Layer 6 of a small transformer language model trained on English Wikipedia (9 layers, counted from 0, width 128).
A neuron's activation on a vector x is GELU(weights . x + bias), where the dot is the dot product.

Input weights of the MLP neurons that the questions are about. A number n stands for n times 0.0068.
n5 (bias -0.022): 34 -9 -28 25 -4 -2 -15 16 -27 -35 22 14 24 -1 0 -8 -1 11 31 -13 -12 28 -19 -9 -16 8 14 34 -27 5 2 -25 11 18 -15 1 57 8 9 15 13 5 -47 22 2 -8 40 4 22 -15 0 -30 -26 3 -65 -28 -19 4 7 33 24 16 -35 -13 -32 7 -15 10 7 -8 7 15 10 -16 -35 -1 24 -1 23 14 -7 5 3 -35 -14 13 22 -3 -23 10 -7 18 10 27 36 25 -2 -30 10 -18 6 -15 -10 5 -31 -3 -31 7 -42 -3 -3 -18 19 -1 -20 -33 20 -10 47 7 8 -1 32 1 50 -2 2 -2
n63 (bias -0.026): 10 1 19 -66 0 -30 -17 4 -12 31 18 14 -6 9 -16 -15 9 10 23 28 -3 2 -22 -33 -5 -7 29 -4 3 -6 -9 10 -9 11 -26 5 -17 7 25 14 -4 -21 -8 -4 -2 18 25 8 -6 -8 -5 -30 -30 -4 15 -20 3 0 -4 -30 4 26 -25 -16 23 2 9 -4 -2 -7 -9 7 12 20 -14 -29 30 22 -9 9 54 25 32 -12 -4 9 -6 -19 34 37 -17 -2 16 12 20 2 36 33 18 19 36 10 5 4 40 52 -47 -35 -7 3 -15 -15 -19 24 -43 -12 12 -10 -31 -28 -6 -20 31 -51 18 11 51 -14
n73 (bias -0.047): 15 -12 -9 11 -10 15 -11 1 13 -7 3 9 1 12 -60 34 15 -12 -15 18 -53 -20 20 1 -50 37 -24 -9 21 9 -10 9 2 18 9 -2 -9 -2 15 31 -33 25 -8 3 -11 24 9 20 -3 -7 -16 -6 19 36 -10 19 15 -1 7 2 32 -30 -3 -8 23 15 18 -9 -30 -4 -43 19 38 -6 25 5 16 -10 -33 -37 -41 -2 9 -13 6 -25 -73 17 10 14 16 2 8 -27 13 5 10 49 31 3 -22 7 -28 34 1 50 -52 -15 -23 38 -8 -12 -28 17 -18 14 1 -6 5 2 2 36 20 7 4 -4 -11 22
n79 (bias -0.028): -18 -9 43 -21 -6 2 10 52 -9 36 0 21 19 -17 8 -4 -29 -12 -12 -1 -1 23 0 -23 -18 10 20 -12 7 -21 7 -12 -16 1 -3 -10 21 17 42 -19 47 -44 1 11 -15 14 -16 31 -29 33 -23 -45 -22 -6 19 -43 19 9 -7 16 15 -20 20 -10 9 -6 -1 -22 -15 14 -9 17 11 -28 -10 -47 13 -27 -5 5 12 19 -19 21 27 0 -29 -10 -22 37 7 36 17 56 6 -20 1 -16 10 -9 -3 10 -59 21 -24 25 -13 -40 -12 6 31 24 12 -20 7 13 -29 -7 -1 9 -5 9 14 -7 6 -4 -13 41
n84 (bias -0.069): 59 -45 -36 26 20 -48 22 -8 -11 7 18 33 -25 37 -4 21 -19 37 -13 14 -65 -4 -7 -6 7 27 -1 5 -16 -38 86 -7 20 5 -35 -20 -10 -54 19 -17 -3 43 -22 -7 62 7 -9 -25 21 18 -39 6 -1 21 -35 -6 4 -27 -38 -3 23 32 31 -36 -39 42 -22 51 -28 -31 11 23 3 22 -7 -13 20 15 20 61 55 -8 -6 -1 -26 -40 23 -48 5 -1 14 19 24 -14 21 22 -7 5 -14 -3 41 5 -10 -8 -32 26 -29 -9 33 -21 -29 55 -12 9 7 10 -13 -10 19 10 -3 -34 -38 22 22 -23 29 -10
n147 (bias -0.062): 3 -17 12 7 -17 3 -4 -9 -6 68 8 -9 2 -8 8 8 25 16 -5 28 -30 9 -2 -49 -27 -1 -8 -20 24 -73 33 14 44 11 2 -52 23 9 28 22 -1 -10 -17 2 44 9 -11 -23 -9 22 -26 -33 12 11 25 18 8 6 16 -52 -41 0 48 -6 -20 -23 25 -34 9 14 10 47 -19 -67 30 -14 -13 10 40 31 -31 9 -1 -32 -28 9 13 21 -28 19 24 22 -16 20 8 -1 -50 -6 5 -6 -2 57 3 -49 8 -6 -9 -7 48 -17 24 3 15 -20 10 -5 57 25 -25 67 -14 -19 -33 29 37 7 10 20
n206 (bias -0.061): 19 -16 19 -27 23 -24 1 3 -13 -10 16 -10 -36 -26 0 4 29 46 37 -16 -16 34 1 16 25 31 -60 16 -38 -73 -13 -15 36 12 -12 -4 -7 7 33 -41 40 24 0 57 26 9 -3 -3 -4 -6 25 -20 26 36 -13 13 -25 -12 -27 29 -16 -2 5 -2 -45 -12 -19 8 -13 49 -5 -16 1 -18 34 -67 -3 -9 -9 25 0 27 -20 11 -34 20 4 -13 -17 10 76 -10 22 -10 3 42 -6 -11 15 -24 4 77 -11 -10 15 24 -13 -17 -13 18 -47 32 -10 -32 -36 22 11 62 -36 13 -15 -8 -40 -2 -11 -25 -2 24
n208 (bias -0.040): 21 -11 13 -7 -2 -6 80 -27 -37 27 12 39 -10 -41 -21 -1 35 -4 8 -33 16 12 44 -27 0 4 5 -14 -50 -44 33 16 -6 13 14 -17 -11 3 -14 -19 26 22 -13 -3 10 -20 -8 60 -4 7 -7 17 -33 20 9 30 -20 11 -20 4 4 -21 41 -27 2 -6 71 -16 -12 -3 -22 -1 -44 -5 -16 -31 -3 -47 24 -20 -1 27 5 4 -36 -22 -27 3 -27 19 21 52 31 -4 -9 24 -13 21 -12 -13 18 12 2 11 12 15 0 -15 -9 -10 -17 -18 -16 13 -37 -34 -19 16 34 -9 -35 -8 11 52 -7 16 14 9
n250 (bias -0.033): 31 -12 4 38 12 2 0 -5 -28 -6 10 1 5 10 -15 24 -17 38 18 13 -68 39 -30 -36 34 -28 -16 -10 -11 -29 -23 -3 2 -9 37 3 29 6 4 -16 -1 -14 -11 -29 -8 16 -38 14 -3 22 1 14 -8 -29 -36 4 -22 27 -12 13 61 30 -2 -9 -19 -11 31 6 6 -33 -1 -40 -1 5 -10 14 -4 25 -32 -37 3 22 7 8 1 29 13 -82 8 17 -4 42 5 23 5 -7 -31 2 0 -9 -19 22 3 16 -45 15 -44 -23 9 3 -3 -6 24 38 -11 0 1 -27 -2 -12 13 15 -2 33 -10 42 1 -5
n279 (bias -0.057): 7 -4 -10 -25 13 2 -10 6 15 -41 -23 11 44 -11 -62 -34 -38 10 43 1 -44 -27 7 23 4 -52 -3 8 -5 8 -15 -28 5 -18 -17 -52 51 -5 51 -9 48 26 10 44 -19 10 26 -19 27 -6 -6 21 31 18 -53 5 -19 1 23 -19 -17 3 22 -3 9 -17 -12 16 19 -6 -2 43 14 15 -37 -24 -4 -7 -25 -8 57 11 -25 -1 -17 -32 -10 22 24 -24 9 40 27 36 14 -38 -5 59 8 -2 -23 3 -8 11 5 3 -18 27 5 25 -7 -8 -10 -18 -39 -35 39 -27 -32 18 -26 27 -14 13 10 11 -3 9
n294 (bias -0.043): -12 -21 12 -31 -5 5 -9 -23 -5 -47 -2 25 13 19 10 -60 -11 27 15 12 -10 4 21 -10 20 -8 34 9 -22 -3 -10 -45 0 -5 10 -18 2 -8 9 15 6 -43 -23 -9 22 -12 10 -2 -34 21 -37 7 -28 -22 15 -30 -49 31 18 45 -3 0 -13 35 23 -11 5 62 -4 20 -22 24 25 -1 23 -6 -16 -12 10 3 24 -38 -14 32 -36 9 -8 -19 -16 -16 -18 0 -4 28 55 -30 20 18 27 -2 88 1 -34 6 28 33 1 18 38 15 -51 25 -40 13 6 -2 34 2 9 -5 -10 25 10 2 -4 31 -23 19
n326 (bias -0.049): -29 -14 -18 -44 -34 -11 4 9 -51 -1 16 -5 2 60 0 -12 -37 31 32 -17 -26 -10 -23 14 -36 61 19 3 20 22 -7 -39 7 17 -18 3 25 -78 -16 5 -11 29 7 -8 32 31 42 -3 -14 -15 1 -48 14 21 -35 -16 -21 9 -2 16 1 -2 20 -6 -25 18 33 -2 8 17 -19 -1 2 -14 13 -18 2 64 -28 31 13 45 -22 -27 -13 20 14 -26 15 6 47 5 16 5 26 -31 -8 17 12 -16 28 -13 -43 -5 22 51 -1 -11 -15 -11 1 47 -21 16 -32 21 -18 -10 -5 55 -30 -7 26 47 -6 5 -21 0
n328 (bias -0.031): -28 -14 2 -43 -8 16 30 23 0 -19 -24 28 31 13 -15 33 43 32 -13 16 1 -36 -13 6 -31 35 5 -14 -22 -10 -15 -5 -10 8 -39 3 -16 2 37 -20 15 32 5 -15 -15 31 32 42 -47 -18 30 -16 1 18 -33 19 -25 -19 -6 2 18 10 -19 19 -17 -14 -10 6 -11 -32 -15 -8 0 -14 2 -28 36 33 -15 -19 43 29 -1 1 -20 36 33 6 -11 6 -6 8 15 7 -22 -19 -17 -15 4 0 -5 -15 48 2 -17 30 -7 24 7 16 -53 48 -68 -27 4 17 15 -24 -21 -14 -7 -11 9 1 15 1 0 29
n341 (bias -0.041): 47 -9 20 -23 -11 3 -15 -16 6 -23 10 -5 15 19 2 27 48 16 -14 12 -10 22 -26 16 -42 30 -36 -5 -22 -49 55 -27 45 -2 3 20 -11 4 30 -9 7 53 -53 -7 -13 20 4 37 -14 -3 16 -13 29 19 -10 19 -31 -58 17 -11 -14 32 -18 17 21 -11 6 14 -6 51 12 -5 41 -25 0 18 3 14 2 -20 -28 12 26 -35 -6 -43 -22 5 -29 -20 4 21 4 27 2 8 -13 44 15 -3 15 5 14 -20 -23 -7 -4 -22 5 32 -24 0 -56 -27 -16 8 -11 49 -72 18 -56 5 -11 -18 13 6 -8 15
n351 (bias -0.021): -41 -11 -35 4 -16 -31 11 3 24 10 10 17 18 -5 5 -14 -8 37 -24 21 -13 -23 6 -37 -7 41 7 26 3 -4 8 4 2 12 -65 -17 14 -35 -13 29 -24 10 22 29 20 -18 -33 53 -45 -44 -16 25 -7 -31 2 -6 21 -4 -9 8 51 13 -15 17 12 2 21 -8 24 -28 -25 -1 -16 -6 30 5 8 -18 -4 -19 50 -20 -31 1 37 5 -6 5 25 15 22 -15 21 -17 -55 9 23 30 -6 18 0 13 -34 -28 9 15 -4 -21 53 34 33 -9 -9 -24 -22 -22 -25 20 -23 7 -17 11 4 1 -8 26 9 53
n358 (bias -0.015): 18 -12 7 27 -5 0 2 14 24 -14 -4 34 -25 -5 -30 -40 -36 12 18 -21 -24 -11 4 -10 -17 38 -41 -17 -10 -3 18 23 -11 45 -7 8 -2 5 12 53 11 -1 -23 -14 7 1 -14 -22 -1 21 16 -1 4 25 5 -9 -21 -14 31 34 44 17 2 -6 3 -2 14 20 -30 23 -5 -21 -16 0 15 -37 16 6 12 0 -31 22 -18 -20 27 -52 -7 -14 25 4 41 -15 34 7 3 18 16 26 17 -36 25 -12 -22 4 -32 23 -43 25 -25 -28 -3 -5 -2 17 -25 -21 13 21 8 38 7 1 -5 27 -2 7 26 -46
n367 (bias -0.055): -21 -9 -22 -16 -24 -6 -21 12 -9 -12 -18 23 22 10 -5 4 -2 30 -10 9 25 0 6 28 0 -1 -6 44 7 -35 17 -19 39 34 -38 -20 -11 7 3 -1 -5 -16 32 35 -14 -6 3 13 -30 11 -9 20 55 -5 -29 23 -4 -8 1 4 -15 -5 -2 -13 -4 19 -35 23 -34 26 27 40 -16 9 -24 3 7 5 18 19 30 31 -37 -8 3 -20 -47 20 -11 20 -10 7 -18 8 -4 -23 28 -39 36 0 21 3 -25 23 24 -17 6 -15 28 9 -1 76 -13 -44 -24 -38 2 35 2 28 4 -5 18 -46 -29 37 -23 10
n376 (bias -0.056): 15 -24 14 11 -5 31 -23 -21 10 1 -24 -3 23 -18 -26 -40 -6 19 -8 65 20 16 15 10 3 26 -6 26 -20 -38 34 7 23 22 19 -51 16 -43 10 11 -3 -43 26 -36 -7 2 -34 2 -13 -16 -18 18 -21 6 -1 23 -7 -32 -67 28 -8 26 27 15 31 3 19 31 49 20 11 -18 8 -9 -48 -39 -55 18 35 18 51 -19 15 -27 4 -6 -25 25 -51 -8 -1 6 55 12 -15 8 16 -1 44 12 -16 30 -32 -27 37 -2 16 14 44 0 -33 -3 -41 2 -19 26 -16 -24 18 18 -37 7 13 27 -22 40 -14 51
n377 (bias -0.044): 6 -10 7 11 -20 27 -27 13 -19 -11 -28 -18 20 16 17 3 -44 27 -1 2 7 40 -11 -30 44 -5 -8 26 -21 -15 -8 -54 14 -26 20 -14 30 -14 -2 20 1 0 12 9 -5 35 -34 -5 -5 33 -40 8 5 -1 -50 12 -26 12 -18 -16 10 -3 48 2 -33 -8 -34 10 17 6 12 10 10 -40 39 13 -10 7 49 -6 33 -34 -30 -7 -6 -13 0 5 12 4 57 1 -14 -13 -23 22 -4 6 21 -1 -31 62 14 -3 -3 7 -15 28 -34 36 -26 -5 -49 -7 13 2 17 31 -13 28 -27 -15 -12 -34 -5 2 -21 37
n390 (bias -0.039): 12 -18 37 49 -8 8 -30 -31 24 -52 -14 7 -29 40 25 -20 0 27 -14 4 -24 52 -35 -47 39 26 22 37 -15 -31 22 -37 49 -47 7 -26 -10 -49 11 10 2 -9 2 -2 -21 12 -3 -7 -3 37 -10 3 0 9 -10 -44 -27 20 -47 32 11 -3 -20 -8 -38 9 16 4 23 -1 -23 2 -2 -5 19 0 -7 2 -27 19 -10 26 0 2 6 -13 10 -22 0 -1 52 10 -29 47 40 28 -17 9 17 25 22 52 28 -14 -11 -5 4 -12 -29 23 -31 -7 -37 30 -3 17 20 22 -18 18 -39 -21 9 18 28 18 18 -22
n391 (bias -0.016): 39 -20 4 11 10 1 9 1 -3 1 31 -1 16 -30 14 31 56 19 -18 -12 11 4 -18 -16 19 19 -37 -3 -13 -12 8 1 7 23 24 -28 4 -8 -1 0 15 57 -32 10 14 -18 -24 -16 -20 -13 21 -40 -1 -1 30 -23 -31 -27 5 -9 9 -40 15 5 -25 -13 12 3 6 -17 27 -3 -7 10 52 -5 -2 9 12 0 11 2 0 -49 4 -33 8 12 -16 2 19 40 25 3 -11 41 -11 -1 5 8 -22 43 21 10 21 -4 21 -46 -5 -44 -21 15 22 21 -39 11 -11 9 -7 11 -25 9 -19 -51 1 -2 -7 -9
n402 (bias -0.036): -14 -7 -9 25 -25 -1 -11 17 -14 4 15 0 -3 6 -27 -27 -7 26 24 12 19 -14 -4 -3 -29 28 -14 30 6 -6 -1 6 10 -25 6 -23 16 -20 14 5 16 -8 -5 61 5 -21 14 3 -16 -17 -27 7 38 -10 -12 -27 -23 -30 -8 -27 -17 -6 55 30 6 -34 -8 -29 12 10 32 28 13 9 31 -63 -31 -43 -5 43 -15 -34 -18 -3 18 -18 -17 -24 -10 -9 94 4 15 1 8 -1 16 1 19 -13 10 -3 -16 18 32 24 -19 55 31 9 -11 20 3 -1 -28 8 -33 3 0 -12 -10 -24 13 9 9 -54 12 40
n408 (bias -0.066): 19 -14 18 -4 28 18 14 -31 2 41 -47 7 -5 22 -65 -21 -13 -6 -51 6 13 -21 -11 -22 -1 35 20 13 17 -1 21 -20 46 -20 7 -39 -10 -23 -5 11 9 1 -5 27 3 12 3 20 -38 57 -21 16 -15 -20 -33 8 29 1 -57 16 32 -4 20 66 24 -37 2 2 -34 -32 7 -23 -10 35 -13 8 -18 15 27 12 -9 30 11 -13 20 -7 -28 -22 16 43 26 31 13 -27 -13 -19 21 -11 -12 19 20 -4 -7 20 22 51 -8 -5 34 2 -23 0 -46 19 -73 47 -6 6 -18 -24 -53 -53 26 -2 51 1 -2 -27
n413 (bias -0.027): -33 -4 -14 7 -17 33 51 0 -7 19 5 -3 14 35 -51 -32 6 1 -22 -10 -3 52 -14 23 9 47 -10 13 5 -25 6 -19 -14 -7 20 -16 13 -32 -18 6 -15 -11 16 3 11 7 12 30 2 18 -9 1 57 -57 13 -10 -13 -22 5 0 -10 -38 -34 -3 27 1 -7 -10 12 25 -11 3 15 22 17 -14 18 15 3 -13 10 -40 0 -26 -52 22 -42 3 15 11 41 -1 -3 -3 -19 3 -6 -19 20 9 34 20 23 17 -30 -1 -6 -33 -10 43 -17 5 -33 -2 13 -4 12 14 -21 26 -24 -26 -11 19 51 -12 -5 31
n421 (bias -0.070): -14 -14 -15 -2 -38 7 -10 -22 -8 19 -2 3 58 37 -17 -38 4 0 -24 43 -8 -10 1 -8 15 -26 23 17 34 -25 -7 -22 -16 -13 4 -18 24 -19 30 3 -29 13 29 -7 34 -9 34 2 -11 8 7 4 16 9 1 -24 21 -43 -65 -43 24 6 38 29 12 -10 2 -4 -4 2 -13 -7 -3 14 10 -4 -13 -11 15 11 23 -20 -16 17 4 39 -31 31 -8 19 42 12 -18 -20 -10 13 -13 12 33 3 17 22 -18 40 -5 27 -3 -27 19 29 26 1 -7 0 -24 -1 19 34 -31 17 -1 -47 -2 25 43 42 11 0
n423 (bias -0.037): -9 -17 40 29 -19 1 -19 -22 21 4 -27 2 -15 8 -4 15 -9 1 -15 -15 4 -7 4 -3 -5 -17 -2 -13 19 -23 19 -20 49 12 -7 -25 13 -9 11 63 -1 -40 -36 -29 -8 -23 -35 14 -11 10 -1 -19 24 -2 21 -5 37 -27 5 -11 6 -1 26 17 1 -6 -9 6 -9 -17 8 75 -47 -12 -4 -7 52 -47 18 17 -6 -31 35 -2 -50 31 -42 32 5 29 6 11 29 35 3 -10 -16 -5 -25 26 -15 24 6 -25 5 -5 12 13 15 -12 -25 -10 -12 -1 14 -8 40 41 20 53 -49 -11 26 -6 15 28 -12 24
n487 (bias -0.034): -7 -16 -30 -18 -11 -3 36 -9 62 17 0 -26 25 -1 17 -51 11 -15 -8 -3 17 -31 12 16 6 6 -16 -9 8 -30 -16 -1 24 2 15 -7 -6 11 -4 -30 13 16 2 25 31 -13 15 26 -26 -11 -6 -1 37 -15 -65 2 -37 -29 -16 8 20 13 25 -14 -3 19 0 23 -10 -71 28 26 -6 -43 -2 -14 -4 30 12 36 23 -15 -6 -10 27 -20 -9 -25 -21 73 20 12 20 2 -5 12 -1 -1 10 -32 -1 -11 18 19 44 34 -36 -6 -3 -18 13 5 35 -18 -30 -3 9 -20 24 -18 -30 -7 40 -7 1 4 -30 -18
n498 (bias -0.046): 31 -22 -20 -33 16 22 -6 -2 20 -25 6 9 40 -14 0 -63 -20 27 21 -8 -9 16 -6 -5 -36 1 -4 29 -16 -4 15 4 3 -30 -11 4 27 -34 12 -8 16 10 -21 -16 13 -11 -4 -6 -67 0 -5 -1 -21 0 4 -16 11 3 11 38 24 -14 19 53 -31 -14 54 39 -21 2 9 -19 -6 32 -13 -24 12 -37 -14 21 16 15 28 16 -24 -5 -14 -3 34 13 12 46 3 -22 35 1 -2 6 -8 6 -6 -12 -44 -13 -19 21 -30 -53 61 -13 -28 41 24 -29 -28 38 32 -3 -1 8 24 9 -18 -17 23 -1 22 17

Each question shows a token from some text and the vector x that enters the MLP there. A number n stands for n times 0.12.

" ex": -3 38 -5 -1 13 -9 14 1 0 2 -5 -9 -2 -9 -11 8 -13 -13 -10 -4 6 -1 8 0 -1 -11 -2 -2 -6 12 -4 12 -8 7 9 1 8 -1 13 6 -7 -1 1 -21 0 0 1 9 13 -13 -1 24 -13 -1 0 -14 -2 8 -1 -7 -5 -13 1 5 1 8 14 3 5 -2 12 1 5 4 1 13 8 -10 5 -8 4 -2 -5 0 4 10 1 -10 -3 -3 0 -7 1 1 6 -3 -6 7 -5 3 -8 2 -6 -8 -6 -9 7 -2 -7 4 7 -8 -8 10 -10 3 2 -10 12 10 9 1 4 -9 -6 -12 -5 1
Which neuron lights up most? n208

".": -4 66 6 4 2 10 -4 -7 -6 -10 2 -12 -10 7 0 -3 -9 -11 2 -11 -11 3 3 -3 13 2 -3 -9 1 5 -9 -5 5 2 2 6 6 2 2 8 -8 4 -7 -10 -9 3 1 -4 2 4 -3 -1 -11 4 9 -1 -1 0 6 -2 2 1 -12 0 -4 -4 8 2 -5 -2 -9 6 -8 -1 5 2 -5 3 8 3 -9 0 1 -5 6 2 2 4 1 3 -15 -8 -3 4 4 1 2 -3 -4 -1 -2 -6 2 -2 -3 -9 2 -5 -4 10 4 16 3 0 14 -4 0 -1 0 -1 -4 4 5 -10 -2 6 4 0
The three highest activations, in order: n423, n390, n5

"as": -5 33 -14 -2 5 7 2 10 3 5 3 8 -5 -1 4 -6 -8 -11 20 -4 13 -5 -9 -9 11 1 -9 -6 -3 9 -10 6 -5 9 13 13 4 -7 -1 -1 -7 2 5 -18 -14 -1 4 12 1 0 13 4 -3 -8 -7 -3 -3 -2 4 8 -3 -10 7 8 -6 8 -6 -5 0 1 9 -5 -9 -2 14 0 7 3 -14 -6 -7 7 -5 2 6 -4 2 7 3 6 -8 2 -25 2 -3 -8 2 -13 -4 -7 -6 -10 13 1 -5 7 -3 1 4 8 -4 6 -6 2 10 8 -1 6 -9 -10 16 -2 -1 -21 0 -11 1 10
Which neuron fires most, and how strongly? n328, at about 2.2

"f": -3 20 5 9 3 -8 5 3 2 -14 2 -3 4 -6 2 15 -14 -3 -16 -8 6 -2 10 2 14 1 15 2 -2 3 -7 -3 -11 10 0 4 -2 5 -4 -15 1 3 -1 11 -14 -7 2 0 6 4 -1 7 -9 0 -3 -4 -12 -17 -4 -6 2 -10 14 -4 2 -1 -23 7 -12 2 -8 4 5 13 11 11 -3 6 -7 -4 -4 -12 0 19 7 4 19 6 -9 -9 1 11 -5 -11 -4 -16 -2 -2 0 8 -9 -14 -1 6 -2 -11 7 -6 8 -8 1 12 4 1 -8 4 -1 -3 0 8 20 10 -8 -1 -1 7 -3 1
Which neuron lights up most? n367

"r": -7 50 -2 1 0 -12 -11 -14 -5 9 0 -1 3 -2 2 0 4 -5 -6 -15 11 4 0 -1 3 1 -6 1 -5 5 0 6 -2 3 2 4 -2 4 8 -3 5 -5 0 -7 -14 -14 0 7 12 -9 15 12 -2 -7 3 -2 3 0 -7 -10 -2 9 -1 2 -11 12 -1 -3 -3 4 6 -3 -6 -4 1 -13 15 -1 -4 -1 -2 0 -1 6 -6 4 1 13 -3 0 -11 6 -1 4 -19 10 -3 -5 -5 5 5 -6 19 0 -18 -14 12 -4 7 -12 -3 3 -3 -2 -4 -3 4 11 10 0 2 -4 13 -4 -3 1 1 4
Which two neurons fire most, strongest first? n423, n208

"s": -2 50 6 -2 0 -8 -2 4 1 1 2 -5 0 -6 9 -2 -12 -3 11 -14 5 0 3 6 6 -5 -6 0 -6 9 -7 -1 -5 13 -2 3 3 4 -2 0 14 -13 6 -1 -25 -9 0 -3 2 5 7 -8 -8 -3 13 -18 8 -13 17 -6 -4 -4 0 5 -7 11 -8 9 -4 -4 -5 4 1 8 -2 -2 10 -1 7 2 4 -3 -14 3 2 -4 0 3 -2 3 1 -5 -7 -10 -13 0 13 -2 -3 4 3 -6 6 -4 6 -9 4 -2 -7 -2 7 1 -4 1 4 -1 -3 9 12 3 12 -2 -4 -13 -8 0 9 -8
The three highest activations, in order: n367, n358, n79

"u": -3 37 2 4 -7 0 -1 -4 -1 1 8 -11 -9 2 16 20 0 -1 -13 -4 6 -6 3 6 -5 -17 0 6 9 -3 13 5 -5 -1 -14 10 7 -2 -2 -2 9 -10 11 -12 7 2 -1 -10 -5 1 5 2 2 5 0 5 -11 5 -2 -3 -14 -13 -1 6 -1 -5 -14 2 9 -3 -3 1 -17 3 6 14 -5 -2 -4 -2 7 0 -8 8 3 -3 -2 13 -11 -9 -10 -6 -3 -18 -11 -8 11 -5 -8 -1 -4 4 10 6 2 -12 1 13 14 -7 14 6 2 -1 2 -9 -12 5 -2 10 5 -3 -1 -2 3 15 -1 3
Which neuron lights up most? n367

"her": 6 27 -2 -8 8 -9 2 -11 7 -7 -17 1 9 6 5 -5 7 -11 -7 -15 -8 -2 1 8 3 -4 6 -7 -4 3 -2 9 7 -6 -10 10 -11 6 -5 -2 9 20 -3 -7 -5 0 -6 -10 11 3 5 3 7 -2 6 3 -2 0 -4 -14 -12 3 11 -9 -2 14 -14 7 -1 13 1 -2 9 7 2 13 7 2 17 4 3 -7 0 1 8 -19 2 7 13 -12 1 -11 -4 -17 -4 7 1 4 -3 2 2 -6 7 3 3 7 -13 6 -11 -8 -13 6 14 -5 3 -4 -4 5 0 5 10 1 -12 4 -3 -9 -2 -18
Which neuron lights up most? n84

"ew": -6 28 8 -16 5 -17 0 0 -13 -3 1 4 5 6 8 8 -1 -7 5 4 5 -8 3 13 5 1 -9 -19 -11 28 1 -3 -5 -7 1 9 -3 0 -2 -11 8 19 -2 -2 -1 3 6 -9 -6 -3 -1 3 -9 -2 2 16 0 0 2 -4 1 -6 -6 -5 2 -5 11 2 -4 15 -1 -4 3 12 -6 0 5 4 4 0 -11 3 12 -12 0 1 11 11 -6 4 -13 7 0 -1 13 -7 1 -13 -15 -16 2 -17 4 -14 -2 -2 14 3 9 -3 6 8 -7 7 5 5 -11 -6 2 -1 5 3 -8 -9 -1 -5 -8 -4
The three highest activations, in order: n328, n326, n341

" wh": -1 50 -8 -3 2 4 2 -5 -2 9 0 -12 -8 6 0 2 -1 -8 -4 -3 -5 -7 0 -4 6 -11 7 -10 -13 -10 -7 0 -4 -6 -2 17 -3 2 -3 7 2 7 -4 -4 -4 -9 3 -2 3 -10 5 0 -1 4 1 1 0 -9 -4 -10 0 1 -5 -9 -4 -3 13 6 0 6 -6 5 -20 -3 7 2 -6 2 4 6 0 -8 10 1 8 1 6 14 5 -1 -14 -16 2 0 8 0 -3 9 -9 2 22 5 8 -4 -1 -14 11 -7 -2 4 8 4 -1 -4 18 -5 9 10 -11 11 5 -1 -10 -2 2 4 -1 -6
Which neuron fires most, and how strongly? n147, at about 1.7

"en": 7 47 -6 4 10 3 8 -16 -5 -4 4 11 -7 -12 -9 -2 -3 -14 -10 -6 0 0 1 4 -2 -6 6 -7 -7 5 -10 12 -8 10 -2 16 -6 6 -7 -9 -3 3 4 -5 2 0 -1 -17 21 9 -6 5 3 -13 9 -4 5 2 3 -9 3 -4 4 2 5 7 2 1 -7 -13 -10 -10 7 0 11 13 4 5 0 2 6 -1 5 10 6 7 0 2 0 -1 -9 -4 2 -8 10 2 3 -4 -19 -4 -4 -13 0 10 0 5 -7 8 1 -3 -14 -6 -5 -3 0 0 -1 -11 4 -6 9 -7 1 3 0 0 1 4
Which two neurons fire most, strongest first? n73, n250

"ar": 2 50 8 11 9 -1 0 -4 -5 12 -2 17 -5 -9 1 1 -6 -10 1 -6 -1 -15 -11 5 2 -1 -11 3 0 4 -8 5 3 13 13 3 -12 6 -5 2 -2 -8 14 -8 -2 -5 0 -6 10 -4 12 -7 -1 -2 -2 10 1 0 12 -6 -3 -1 8 -3 -13 4 5 -9 -7 7 -5 -9 2 3 -1 16 8 8 -3 -7 7 -6 13 -13 4 -5 -8 11 3 -1 -5 -7 5 -1 7 0 3 -9 -4 -3 -7 5 -6 2 0 -5 -13 -2 6 5 -1 2 -2 -1 2 -10 -7 -3 -12 -12 3 2 4 -12 -4 -1 10 -1
Which neuron fires most, and how strongly? n63, at about 1.3

"ust": 1 38 6 -14 0 2 -7 7 0 -4 -3 -13 19 -7 6 -5 -4 -5 -14 -2 15 -12 4 14 3 -1 12 8 7 14 -5 5 -7 2 9 3 -16 -5 -11 -14 11 4 14 6 0 0 -4 -10 1 -7 8 -4 -3 -3 -2 -2 7 0 -7 -6 -12 3 -5 -1 8 -10 11 -8 -2 -2 0 -6 13 13 5 -5 -13 -1 0 8 0 -7 3 1 8 -7 -6 1 4 -5 -1 -3 3 -3 5 -2 1 -4 8 -2 -1 -19 6 -1 6 -17 3 1 1 -10 12 -11 11 2 0 1 -4 -12 -4 -2 -7 14 -7 14 8 6 0 -7
Which neuron lights up most? n487

"ent": -6 47 1 -12 -1 6 11 -3 2 4 2 -1 10 -12 -1 2 -12 -10 -3 -22 6 -3 3 6 1 -5 -4 -3 -6 20 5 -2 -15 -2 3 7 7 -2 5 -11 15 3 -2 -9 -19 -8 6 1 9 6 6 -10 -5 0 -6 8 -2 -13 -6 5 -15 -3 15 -1 -3 9 -1 1 -9 7 -3 -14 -3 3 -5 12 -5 12 1 -1 2 -5 -6 11 14 -4 3 3 -3 -1 -6 6 -3 4 7 5 6 -9 4 2 -1 -18 -7 -2 -3 -7 6 -2 2 -5 9 3 -1 -4 -9 -3 0 -1 -7 -1 4 2 3 8 1 0 0 8
The three highest activations, in order: n79, n279, n208

"ial": 3 59 8 -6 -2 -3 1 5 -8 4 -4 3 0 -1 6 7 4 -9 14 -9 -8 -3 -1 13 3 -11 -3 -5 0 7 -11 -3 -1 -8 1 4 -4 2 -1 4 11 -6 -2 -11 -4 -9 3 -8 9 -8 8 -1 -8 3 -7 3 3 4 10 -9 -3 -14 14 0 -4 -3 8 7 -1 4 -1 3 -5 3 -2 1 -2 -6 5 2 -6 3 1 4 -1 11 3 -3 4 -5 2 1 -2 7 5 4 -4 4 -7 -15 -1 -21 -9 2 -2 0 10 8 -17 -10 -7 3 -8 -9 -1 7 1 -2 5 3 13 2 5 1 -7 -4 -3 1
Which neuron lights up most? n279

"e": -7 41 11 -2 -5 5 -3 2 -3 1 7 -20 -8 -6 7 3 -8 -12 7 -8 10 3 -5 -6 20 -21 0 4 -8 5 -6 -4 -6 1 8 0 2 6 6 3 16 -2 -4 6 -14 8 -2 2 4 10 -4 -6 7 11 -6 -5 -5 -5 3 1 -8 -8 4 -4 -16 8 -4 -5 -4 2 3 0 -6 4 -1 -2 -10 -2 -3 4 -19 -7 3 10 3 -4 12 -4 6 -14 8 -6 -13 10 7 3 -2 -3 -12 -5 -8 -2 3 -6 0 2 10 0 0 10 -1 -4 10 3 8 7 -3 15 2 -1 2 3 -9 -4 12 -15 8 6
Which neuron lights up most? n377